Layer 4 of a small transformer language model trained on English Wikipedia (9 layers, counted from 0, width 128). Numbers have three digits each and are written without spaces.
Take only the direct path to the model's output, skipping the later layers: a vector added to the residual stream pushes a token's score in proportion to its dot product with that token's output vector.

Output vectors of the tokens that the questions are about. A number n stands for (n - 500) times 0.0023.
"l": 482460577536567411597323195634478448594283636459588313223404288585563284597497524466300638284456551404399440447576481425509500430754611642587511371541634597586587526420542616376563533435328435529661667428421524532441549497463383407331331400494460414594323576737485438537312372445584361606627496609490440299437424585379546339340601552553577529438608614489512628336630578456366373455569
"ing": 413456568464098388445492574563658479443370749587496459410621311511693608496643441527631240571538479500455359606657619405394507554576537703500763508549523404337546593548399578456434643496463653430412668590262638384623496554407489708556572490199612431474391704592523538362703317389242489518455235588637471745580306547649708574328641646516335617388323559462459462632404586445384583442552
"up": 736449480496441500480403315493492715621253511517239497373369378450521558512621485591348604564399612489283587680275587210395751487500500529514412568456527387627509358484550743509289467674526425584333633572367447444500514653437461580500390520703524652467330594647503402439528458614379475387549150531566753355439466417516358727496443550368606251522468389587571653317355564381695657565343
"om": 681297500566464536433408453448496493398440661691533443581478329496591385492633391653399422500681410541510578298417140436662752500629503694547365368324542321667756486653511517543349608648454399652368309621551553458319496475449514500352373290299423525504405660528510541628847538644576563550561171379580593537432541487429493500515500468300500681418500350710560509462557486719323504492186
"ated": 379427378582346341357447251469348278390519399458581500624275717500712459374406667426656155430455469484477651380440538360384631632595590857395487482509504488288520340430427500423252415716303414427606517714305290372361284390537191508431539385359440420553237508508493637630587539669678609428581301441635374634588660621372618399664396312489359554655479454631277648588652831372728575572372
"ac": 371365360382537500443451522506551272290447376672446494618470544559573435355674636407529537523583643438410420629571513678424487549427597521557399489343468585470483444687350353306574500632546632371388672666417468656619533332503372440394470386408618343384447309500405583459398455477402585480614184509524606541451541398581421330424553507586810338580571545748799668385539355267570589523579
"ct": 790607758590415475373542715500413434595259430432487273696369632633512355632459569461397650595383631609665750251462391439469533632416657567389500495476585723303500599551388221556750789591335572415437663329545557684375496500461319487447541437484473307114024163508612465509371549463368619386176376288625742626513536577240500602833739479463352467529652685631476563480482641437629425586424
"===": 531306437762275483653676655410342596668676458455374532588757472231492578643676535639413597608566728469264295536372353327647399610488377527323566776782550492630650279378646492500737315588714320294495343441201679620555462290448642654496521523504286602726326460558547487562509463525284341663539462504535823253724415539524538301702476374637423550860240508721607605427739571633570424596480
"ment": 397623301614018528232521734594419527468662727558462346529566722844487361566358505388491102263582554615086431430505630605365398513456722693342853344677435569504600468342729645551527509491342636527527343505450652581380669528514190645473385315620309784443222645775543374458307352541320427552268060330272579552490633436402757457668553441243425360259529553701439549678362422386321564542289
"our": 647322341443532333537583525515530348446526675604397522339257373250592236538565679808431450672403496673466424449571582672365500418607591693522652443535666401493480443483254527637362445285578430650590394434481422545670489638365492445308385367571500282595433561727464468496832538423468271143456380429635685555660392522448515492291314699469598106523576452776565655396442362599419492606740
"se": 482572467569289336319333610670590221419448699440552600374488619550273388526527384504458403761472443281508406356240440599511737348493548506419474605579600435433505146427538565491485694612496500379663385465584413416847643237596815382284353366586654657564371712546341418540363568620639608769531405486424602500421593453418268540395433512783453588352601635554335462489575713633483438562437
"ity": 694393515618690403456631795515521462331460386537401408540504602396252370339412373540492384599439511460448598438586354221496566442504752749448530474461663400416298416521450504703515626373532265549491619368467282352419350565456638672511427222686427281261347581485536597202590338408623347701527136598436306464796608586353531555492247523514791565267517534662620720496546654260491450509493
"ent": 613301668512708329268317328607683528464635472559400461555636398633694561353556567881404288704500731487465439450928343256425382440551596703531532500551482492478634420572588480490461541791369451611514388659471215715341395221609291566464557635832638385241268470305515577358576318500496420335528249614416407523405383511600565633555430665537595524667489586613305547563435682604338512546620
"ay": 539394598380525455457570419335504264603313353440375831576458443559599460519572457630678420493428636659677368523444443475436608413586333835579371512335407572415324455389833670530500553562513521557435496437479673503583283500568360595497559251507539458557357387351561260406534416572436599567520308506657666582622597465662528287468472239285567432601528282669692386634367345480311441532569
"'s": 450618513486624489660443582385568494408652467357500535512577608534468555518467645463497514531644403395389562524395584487420452641602389622361642718487585564571564503425533588483476586657627537399503360430433419351430617349332739582413480465411315367500429450508375479389423385559405547383445547562378340468602470487531626330643513625705500533415450362667460397522359528636406607442497
"mer": 366607515690365556500514523523557563564496310315385481718309535584542421627532393571508516627730579671430454747565655588419805262328504584431626681813673607515296345451716465705558537564615448641678398267601606641355516488591349439328472328696421415306208660649407370455412199389377365313225552535442532746402342534428281479579610699723492524456618802640379479400607767576456592610680
" 201": 621346440474456680538373679506360401454571443483542461560339563520392513623406595484412459420485664650589613423559539568386373462500565430297451464484808411503364434474584412570628571293393470407483433662510521534540385526747663646548609436517495456509505497494224467493459388526444531529464504449381734465497556393597638651527371391440435531691552475445641377553441434582490653553442
"ort": 351579546576310574503362523636623490486543397577586563562376297517473334534500651572507311528526576402584339546415561726465472377630622782533417618599534476497602341508443641325696528455529379684324433412282263675521358413475462419197430500557618627536256375565643581295697514323461631351424383574385444398704698396328427504689368718560379586553410257720602400409593653487271587644483
"8": 560510383427534548552349500428405526486534576456576427520427442405528511463331414478415471666360337435382508616415416592454512442415457481468403459492438635391546403487484436430479490402513517442503436377353419545411548686527488614500395613555401611495645460446576510465415428443552365627585614563453620378416465444647366498557459531478529507413472454483543496278400596393593572736431
"{": 720361350338361668460559487517328449552404376497593507638624695379567480542528360582624420741609657598507681414659706360606353403457530708447731688413684396475442579357609445576426518337645554544581437682400348435678389486615500602375552548513507584349489489541506270500504568369393390496608513421475512280704584380551289696482468583403355350552469618755549643399604611317604719651254
" the": 478383458444544495539406372477338505590665474601441541565524450569516585443599473455519409432555456445643552507505592569537481580621599412319473575608431566647500568360451502634475510550460570604408636607457601605512467583441474495468422273498498397449489520474650525543658291535468625430415540479345552415647624529625550361646423592374405507481553560400504511500574481550415467429564
"it": 765511558656444393448469403597598395248490568705327539722660515595539325342422405584317187422414648589586480725611550475447459583575620726565311492484644514516374490443271342492377416459519554467552475469558631433603408449511493434510599358526400389419380561419386576674629654367525388584539372533351606400620609608358469739326315480361573547538436705542764570569610616275412610461575
"es": 534449606592230490402583428519478520397427461641589465500453672729452739482649318563526343645650510549487535332324461451442457584471456726525372447696414500430500411718392589427432646470577390620457468537472592503654566454390365557708812385333506439280495507474308657364460520434353289615672337342703295550514603667705576357427561510479449520604426687547472553474432434424419270447561
" and": 373578513418521507683542535500594578603566468571640487536601467394560446426539457478525553543432552440469460482425576397370449580542513496412586523715363484624582562467470525540419488553673530374365579465497500364428438597483555566417396410378332444455548483400552522471543448562412415540447503638545463461434576457490583467685588610635644502512566498387452403487468470487428602415467
"is": 534748475664340517589511369481606451355535526785585652458584533474427473482490377597434320464275425441651446424419506609454580506366538650544354545635396434397530454702518497431449493411196312510411560600440563367493612556575467399733470312443506466377316406363654451594401532404616218618527299550267481541564647355556636725583531615530642568697248429610556376510457550459448536439529
"b": 366715594506458509366454603595548583450539503485465584451385514472479333665609471515423686568464543565327620458462503500402484331557630535458486376404412447432492506479551481370512391400497623430694656506752510408764438531477323449262319483452574611284490576322654549582407699335555509325378516456506400651423262345664615494549406410528241602541486615675497525500560669401413444414629
"am": 512377453664415426415616597610606444470386658564507500444385332550605196478408449331323510654840399628494481532422442409595617719389390672576515414474593302491504332574353582480358585480442503601360567477352352448330533295603493322581401362420462547486442367454423298406599526533486533439462341442493470679429433577663487555230332305503571262617464285558334654394415507529626633508579
"I": 667485347525497549359500478556535559642649331555538443333509487409402384403477632387551443503461632452390579579369436534518480497467384454587555535422515576388460678525549517720619611543555758564700488618411382564486545449403650474436588547390331462403405521651704452665418489599462296561516530382470598303543448465615551579598520457549646385359464456585538357616500614508417526709500
"r": 464599670331381338313573421547525459506286726509586423594333433481553395496564294551309481631473433483519470393647500518429539425543326604611416427423528458336221395643559675315525286574408559607402449435267514636571596519473315438434339424516591471643398432687476585474539538599573679704389617486440382317452646701579612526550548561619569671542661372534612422301552532549464590515497
".": 497555658492579494505584487497459626568538548374570565551636766554522569337483503401632543432455592515506497438436409552435540558617470518576410558426395480534612596560374492406274503466634475383417606429390691528394766724641531451286537571555422411418554422483513566384519344472532500509588581538456507535555621442408633447447428723587564562342671368405285591648442537492383628461625

Each question shows what one neuron of this layer's MLP adds at an activation of 1. A number n stands for (n - 500) times 0.0015.

n198: 498502699522498348322549514520446442570505476597430505567530348533488410522557543456345395462531502464548567590573632584529586324507546452474425519616471521518487443413480574553439354553606561465423627600563633538636615601427434576596596497448551508488583741523428626633638436405430407507470605511583416529653551582521566458380629526478423396489520545438519438483500363423429536381601
Which of these tokens does it push up most? "ing"

n129: 430553530551396568619466648430527607470500460358553294562385541524531598540435609438484534439454438457406562595457329456466436464399536660660424463511507575334637411556405473432444456565594375578684505489662500431300507419420502592440466608587532519462629335564572345548344522520485478480609456438468510575414329449511566461593510438537439607564569465544463404508503514495571617659502
Pushed down most: " the"

n306: 538542598454445454484627457486564579502484303536440546533430495587539630521510607537458389426530500537465476581495477669448495615380572593455529425423434605524517500281487434517470441482510500488481627422606537511416531562437481551544240520578573582477537539507491498514676471464442448524529604496469339677400294611528421517342551674438459509509549570625487535401564634409518479527566
Which of these tokens does it push up most? "mer"

n371: 496496504501503499500503502503498499500500500498500498503503494502503498495503496500501502499502499500500500497500500499498500502503502499505497501501497498494499499498501495500501499503499499500498506502501501499500499500496498503502494497501504500504501497496500501501501505507500502498503496501505499502500499504497499498498498496500499500500499500498496498502497503500499500498498
Which of these tokens does it push up most? "ated"

n319: 486396473447566384562616514393616504587594348411411538505397614511537518525607643401584524493473635526461517472566553549515481374588593466762539570513521489526463498468635474601644636478502383462479571490543556557633385557502531350638428559585561495450450419567539558555479513539607550569400596530605456278513555514391559467649500479441365403523573394464364438521478592507516351425455
Which of these tokens does it push up most? "ct"

n68: 529516498487496520480525487468468480514485492511525512506502491491511542511518501486481485496487517494493505482486484508519464513487482505548499478500514517508486495515516494483486499499485513483514511504496498498490539504490496526527508509502464457482532492497465479492499531503504516514519501512492508516493476516497508497478539512529480520490505528493503503496473511526518506521485
Which of these tokens does it push up most? "es"

n220: 576618677605613492448537531630597444419541409606413540476454497642510487674613412331427516542419403594309527564619398505409331669356350472360377500485409566484378403545530492536532487593555497571584435543487463435466340323585420395639574444481607517528610489430357416549538454399513487436486596622473497627318690579488492479379464451473522503592489544423411605582425374386546575350562
Which of these tokens does it push up most? "am"

n305: 497510402221523319422598520576552594530495316471466405607559293505492483512642538367563479484379529389409474483430510559664536412493480527891426479606484517505387463523462555564441544546513433397367459394541361500323632466538484376561505465484451407450405440652611596577391450537438474367612648542485603306524498579494476568427560608453498517561425610435549345403608439631540510538440
Which of these tokens does it push up most? "I"

n225: 548527489460557449515646543459603502643519458427498432470381481375502440449536511471404620502449584517367511557441585440479568365555623444819446574449457440412495456558473564584687527451491454537511591656614517509588500498500452517473399471603493495371429519648604608565440642526502345400449589300518542500515512565547422470511493507651519303518648491510470473513550569468553431534564
Pushed down most: "ing"

n245: 488508440560409475428579451456378586530519494511532570514577574489517543528419523566682447584548520538483423478489481448448429538485587575751496442526498453444522452525340514480574566537654551514512481449646505432412518472537512644533444539528407451547703328424479560432518507540481480552498512440584404562393521556645463500487439500506596472543512545573578473520449502548517410644426
Which of these tokens does it push up most? "es"

n174: 581502507475460451478685486614323571598338640479479522426572384410576548442606371600580560435449316449350616528519411433535414505589391542700351420547523326372510536569442490600594455434376488436577404580390542517378578671545611630552431426591382454618390476326542498541503571482642500539467558473550485440398493448617518571547490576551509557468462507398531330489618532594621551551461
Pushed down most: "ac"

n21: 534494455493511556506469474497463560552512530504493517461505478440486495496464521486531500534524493511518507543498468533481475530456446510515473502462520531517487525543546508525543481495486469493496471461475499476491474491485545529495500550505485496513506516503535472524485496519483485473497496470520480468499478436463492477515478494489552475500498495504515540563457504502523521529517
Which of these tokens does it push up most? "I"

n248: 492393566522420717673513502405373489509389467479452460487607395500551582367552361414521391446473517565716618523426471641505527548633664446448548485373349500576497392451486527546498473502590467391431471456663644483478505485387488495553478463620590548571535384375355547442440477525421386557525532504414582618532498439581337415547548469355473395547334467428538539568471656457483428550646
Pushed down most: "r"

n45: 483502514535542518512474530487480510502515487469501488521530523531477511508462517475495530471488538465507481527515479494470506494459485484505498499513480488494493496519525478504503543481524505485500525499511532469509469454516495514491518537500497531524502480506494511494473519521494546536508477496482491490513513540495552495477480530527475496491500503489513494490489496542502494479491
Pushed down most: "our"

n33: 518494522540489499486484520505508477512503540475523502514531491518500516499513480486520499501462534491496508490503528502481496518488510506543525547519499493495483487467533509466499548513521518486508485479500484476530502455533530489506499512516499529510534525494462497535489511488508528539488521510496499515502491531538522486492489501514505527479519521518515480492504508520487502503511
Which of these tokens does it push up most? "se"

n118: 479527488526490531450481469465476499516515496524522474522498534541485474532483518475469490504463496497511515509521472512450449512495502507516532465505505544487486514539486536491499504503495484449492516475514486519488505465524482509515534516508482467493550446521483518474516505489515494528493516476478494513508462476492531503507548483493476527451526515478509465474534501517509516504521
Pushed down most: "up"

n24: 454490569431406606461592630614576507483583437410495365472548397400483488404452500561452495443493548649493492440563252495470525559536495406716562565544435471428375406616495467423555415526516365454505564507448488301478430480545465500466703429568691407676593562392571347513444480585527445422391462518610395476479735485367646477524458456646560462471590464613471596594495456515471617359616
Which of these tokens does it push up most? "ity"

n18: 567410468467497448559649508739344444608411543453446261418442412444519545537453312573439664615516419435614374487513421530589444538617596503762477448412478437423494413645626536676376373471386369596549484483473444653517456506426430690538546547402600377657425325587446497409450497384539659482550522542547248485451543620593535425513681497450608458417619452485419424519471443489468584441735
Which two tokens does it push up most, strongest first? "r", "l"

n62: 468478603459575408459534677520498493415498375467434410457403490579466472427560507518513421518567532369464433630479556454477517416569575439567665471484334458558661460527461505490424357602579464621329619436458427538490537403505480426352434456498651476540511642544399552437565475437429428543483463442441572390557683556548544540570517572634543491558720595531589292307472590372328375526538
Which of these tokens does it push up most? "ort"

n201: 490491527500519544502488545596471504444549518307498416478570615557615496449520475398587429377567693582356507546527565519541436433466502569684478547500611482413498505558463471507413540502542548396449595363742636509441552393472479502405530493712476503477534448664445507553414543578430441554407422579415398351520551521482608467538452567643474464342597429549406370586404614598532553706521
Which of these tokens does it push up most? "ment"

n155: 513508484502516493490534498517491499501505531508494473497482500487481474491507513527493506511511519495503508497534514522501485474495536486546496499490493501498504494493465496519483493506460504530473491481514462529484477465484471506507478514519502492526552490513490479528487531504499492472480501486486493489497507484497497512493510532489518489511512505500520487515506488483523466513496
Which two tokens does it push up most, strongest first? "our", "ent"

n307: 443470631427365465540543529529497446488590373566414586575458343520420546445484440508573387423375588636485386649515580576467611550441533628554492475679444622387529591472436580437513344536495495508485585345619479493421579508454603481533366678562639450665617525583540429429513354484363423566539687447515515503429468518336449410483570605477481556523438243505502299512446434601527353568552
Which of these tokens does it push up most? "ort"

n9: 608589493430404411488492386522505402613437555633532515599696415645519414572603429658510619361649572604465365540505512451500536516482495396595353424482526475561416445552454440597521540522461532488658551652587537525495483409578490478491444510697548479413473539450451598576589587588472447511531567421493414503502388500583520347444514634493430457595436608528552605400679446391578354417514
Which of these tokens does it push up most? "it"

n331: 512405489417426483616454609379383508461652449500431475538528411435665467416611559392404374494568347579360535535444531583481435409503543306439611387410433528509312400405424341581578599360202464446595446549557487588526602611497459489471537442730403595615417468570386553772641417440578397519500515626520457582508590552639494653574400474438395464577366483424514454225402273580680386509697
Pushed down most: "."

n208: 574494511646554536443565478577475375374535808553454551400441302557478431282485516547423671380486398393585611435438362503389384508524409477500512464456449396540602673625495641454631411495291449543572379498490453440500595641481551460467558609432585585613400419612632527468497685428645570572483402515662418476580399555494623771540511637359497532383542503503551461500450478597581716637492
Pushed down most: "mer"

n358: 458433488513576539508429577460626605505500311591455607481510497571627336500492740467630555565520642468508553435482503456601545597455539381407484443272552386447557471508452503476549591736546538450583536625672529510443570458634497409544377538445597418387389500371543520463500595444523668507489445463456546304541439580565462366527546503624563549519555555488550743657492492315694503345457
Which two tokens does it push up most, strongest first? "ac", "ct"

n19: 478505490498501500508525519508512464515494506477499476495521507484524523488511494468472487504491532526509471481499504488493528522495520476505491472494480449460467506521509488511498496497493459509507512536498501489515488487496455507491501503503499450530467490515501492472474524520504495534550466519506482465478485524498512536474497512470478503481499500499490499484472534490529471513488
Pushed down most: "'s"

n11: 476500530480527529496526526497505486519497507498529498526488553517461516532488533491475504479468486508473514503562489488487449510488417508538499476494487550503513515524513498468533469481498493535546510474514507500489510476549455506555522539519489520541538495521512470488483522540503481532489512500506490500490505514519531527512543485515499519478459556502470468485512478510507532485502
Pushed down most: "our"

n267: 571439472469509448531519579683541610572528505489621434477387334577482524533522520606567518491571489477591378548454462444492484436658545498653551421574562385619474622462530296558446509582479388549439475553533492593591514491599477459551531637548525393496532394433620504463576653512609571492470402508455593406605399370456585626513500378456433573403575533551623429513583556650397627563476
Pushed down most: "es"

n77: 494519430564708339544405451480585474581605485628416716520540446492549538659658410357700517462638483508663497409432381661581494613462642535464358511600503484671518351391461281468567640513477476540333611427490440667486396514629469410542483295591441641430520639361624524595415484737542429586586525589587417567583446469656541449423544431500393386538483538393433464490444542468445572557336
Which of these tokens does it push up most? " the"

n87: 459520330673555463444399445609421508522508468599500410673494622433494473614307441463534767419500424613557535604578548497439398382394417515676417486476471442627482430426540751574589457475369503615514327523620468550517523768514480495682320661488364374486747210485376525503453497456448454598459488453434573585519422412475443709557506680360500478612593581479489596487452338612480444629371
Pushed down most: "ing"

n333: 491494490505486484523508504494492493505504487502483494512497489503516493475498501523502495500517502508485511489502517500500505494516500478508494498482475481500505484503489485523499513488471490496499488512517516501506490516482489516508507525516491497518512486514507501490522523498506507486509498493500499480502490501497503499494498502500478526508487496490483503492499492488496488513497
Which of these tokens does it push up most? "our"

n143: 513471526481461460488488512506483508471543509479486493511467538500523508456518478521512511502540515481514505501493515505503513514550549525605531536538510506494514508481446501510456498521530499521487523501560492505496490488441469523477484521484502504517555432477463493516474498476486517499501526482499514569515483502521503492489488504536463500514499520543521473520513510501483526555528
Pushed down most: "is"

n42: 508705543512614493541613486492482514471597453415497656378347534556303669540481652395550490438634425493468455458486664434567565500548562619369369547351530467551490500564512477559463460479381466584493500553518502393587353404673422498468631350629462312498493613547542471556447454585614636482351538478355603489465473547579505608573712649503518486505500377471500512327531559520461532558517
Which of these tokens does it push up most? "mer"

n287: 430453660613427671547497503565556410635495479649574428579523494469487596416483472421370438175250519552573629584564379387434500458603468536494429426512692459303434578431554476254503527583572469478600437486663327420367401489571548558484566472519471410562375419447422342549702476503534567525459444538444432523424500552593517419563500430411564616498457603512604398555542521630606500421536
Pushed down most: "our"

n178: 489489520531508463535503519482496502516506506502512521511502510498489532503530537481534484456472497495524495547516483530478457534508476467537529480521500484509518499499491495481519499520534506521468542460530531493530518493514511512519520501499471460506563470509513491487490504503484471535483515530458523496489515519485469471509469532510499510495502497486504485511485484538503487519520
Pushed down most: "ated"

n58: 560609578577303444473515492288307436567513460489448248448460470593437497354437440565551492550618446392486426534456525475549486486505464597506471270398429414665559469631490511477304593564424576652511453508524550593660573378587477521547561500460483552362608601642409662483437410457531551650506525472500417577448403603515485642543786431429437473561740614559575591337441336474519294566304
Which of these tokens does it push up most? "es"

n259: 578477557520532534400527607526500612514481513383441469454651370461497383387403578449542408506458745513517569524436250449468488358401621393945356423625405470353482558364238491567381580632559442523528579533479572666355614578463411562413545584384503547547480418536620443617413585523324537429659563585643528637463435438534670437422427358555638489438589472699413362435593466439544466600406
Which of these tokens does it push up most? "I"

n256: 547707585564394479545542450644559531479679514430642297437577441410608611528631563539562475359280692575515347452628515412446491419533588494357510442520441389449663616354560699630598552515436435421466715462575591440531629605613422564252460545621624383411548381387560553462578549427439450310419553445414642544651322288360693553593551371444454579408330598584430409721519448368366467490566
Pushed down most: "am"

n64: 402424554546385385495623474714710396517469538441594468435493416553519467476571464409547455477471537458412420539363498383489597357419485443776571483592470439492654593404417522551421722633369490616382488385527557382357443547389575498534461584535607460514362524432658552556432460510576572498412413442567498309498442532538585483505466476450541399419463579475451500489482571414407510316327
Pushed down most: " 201"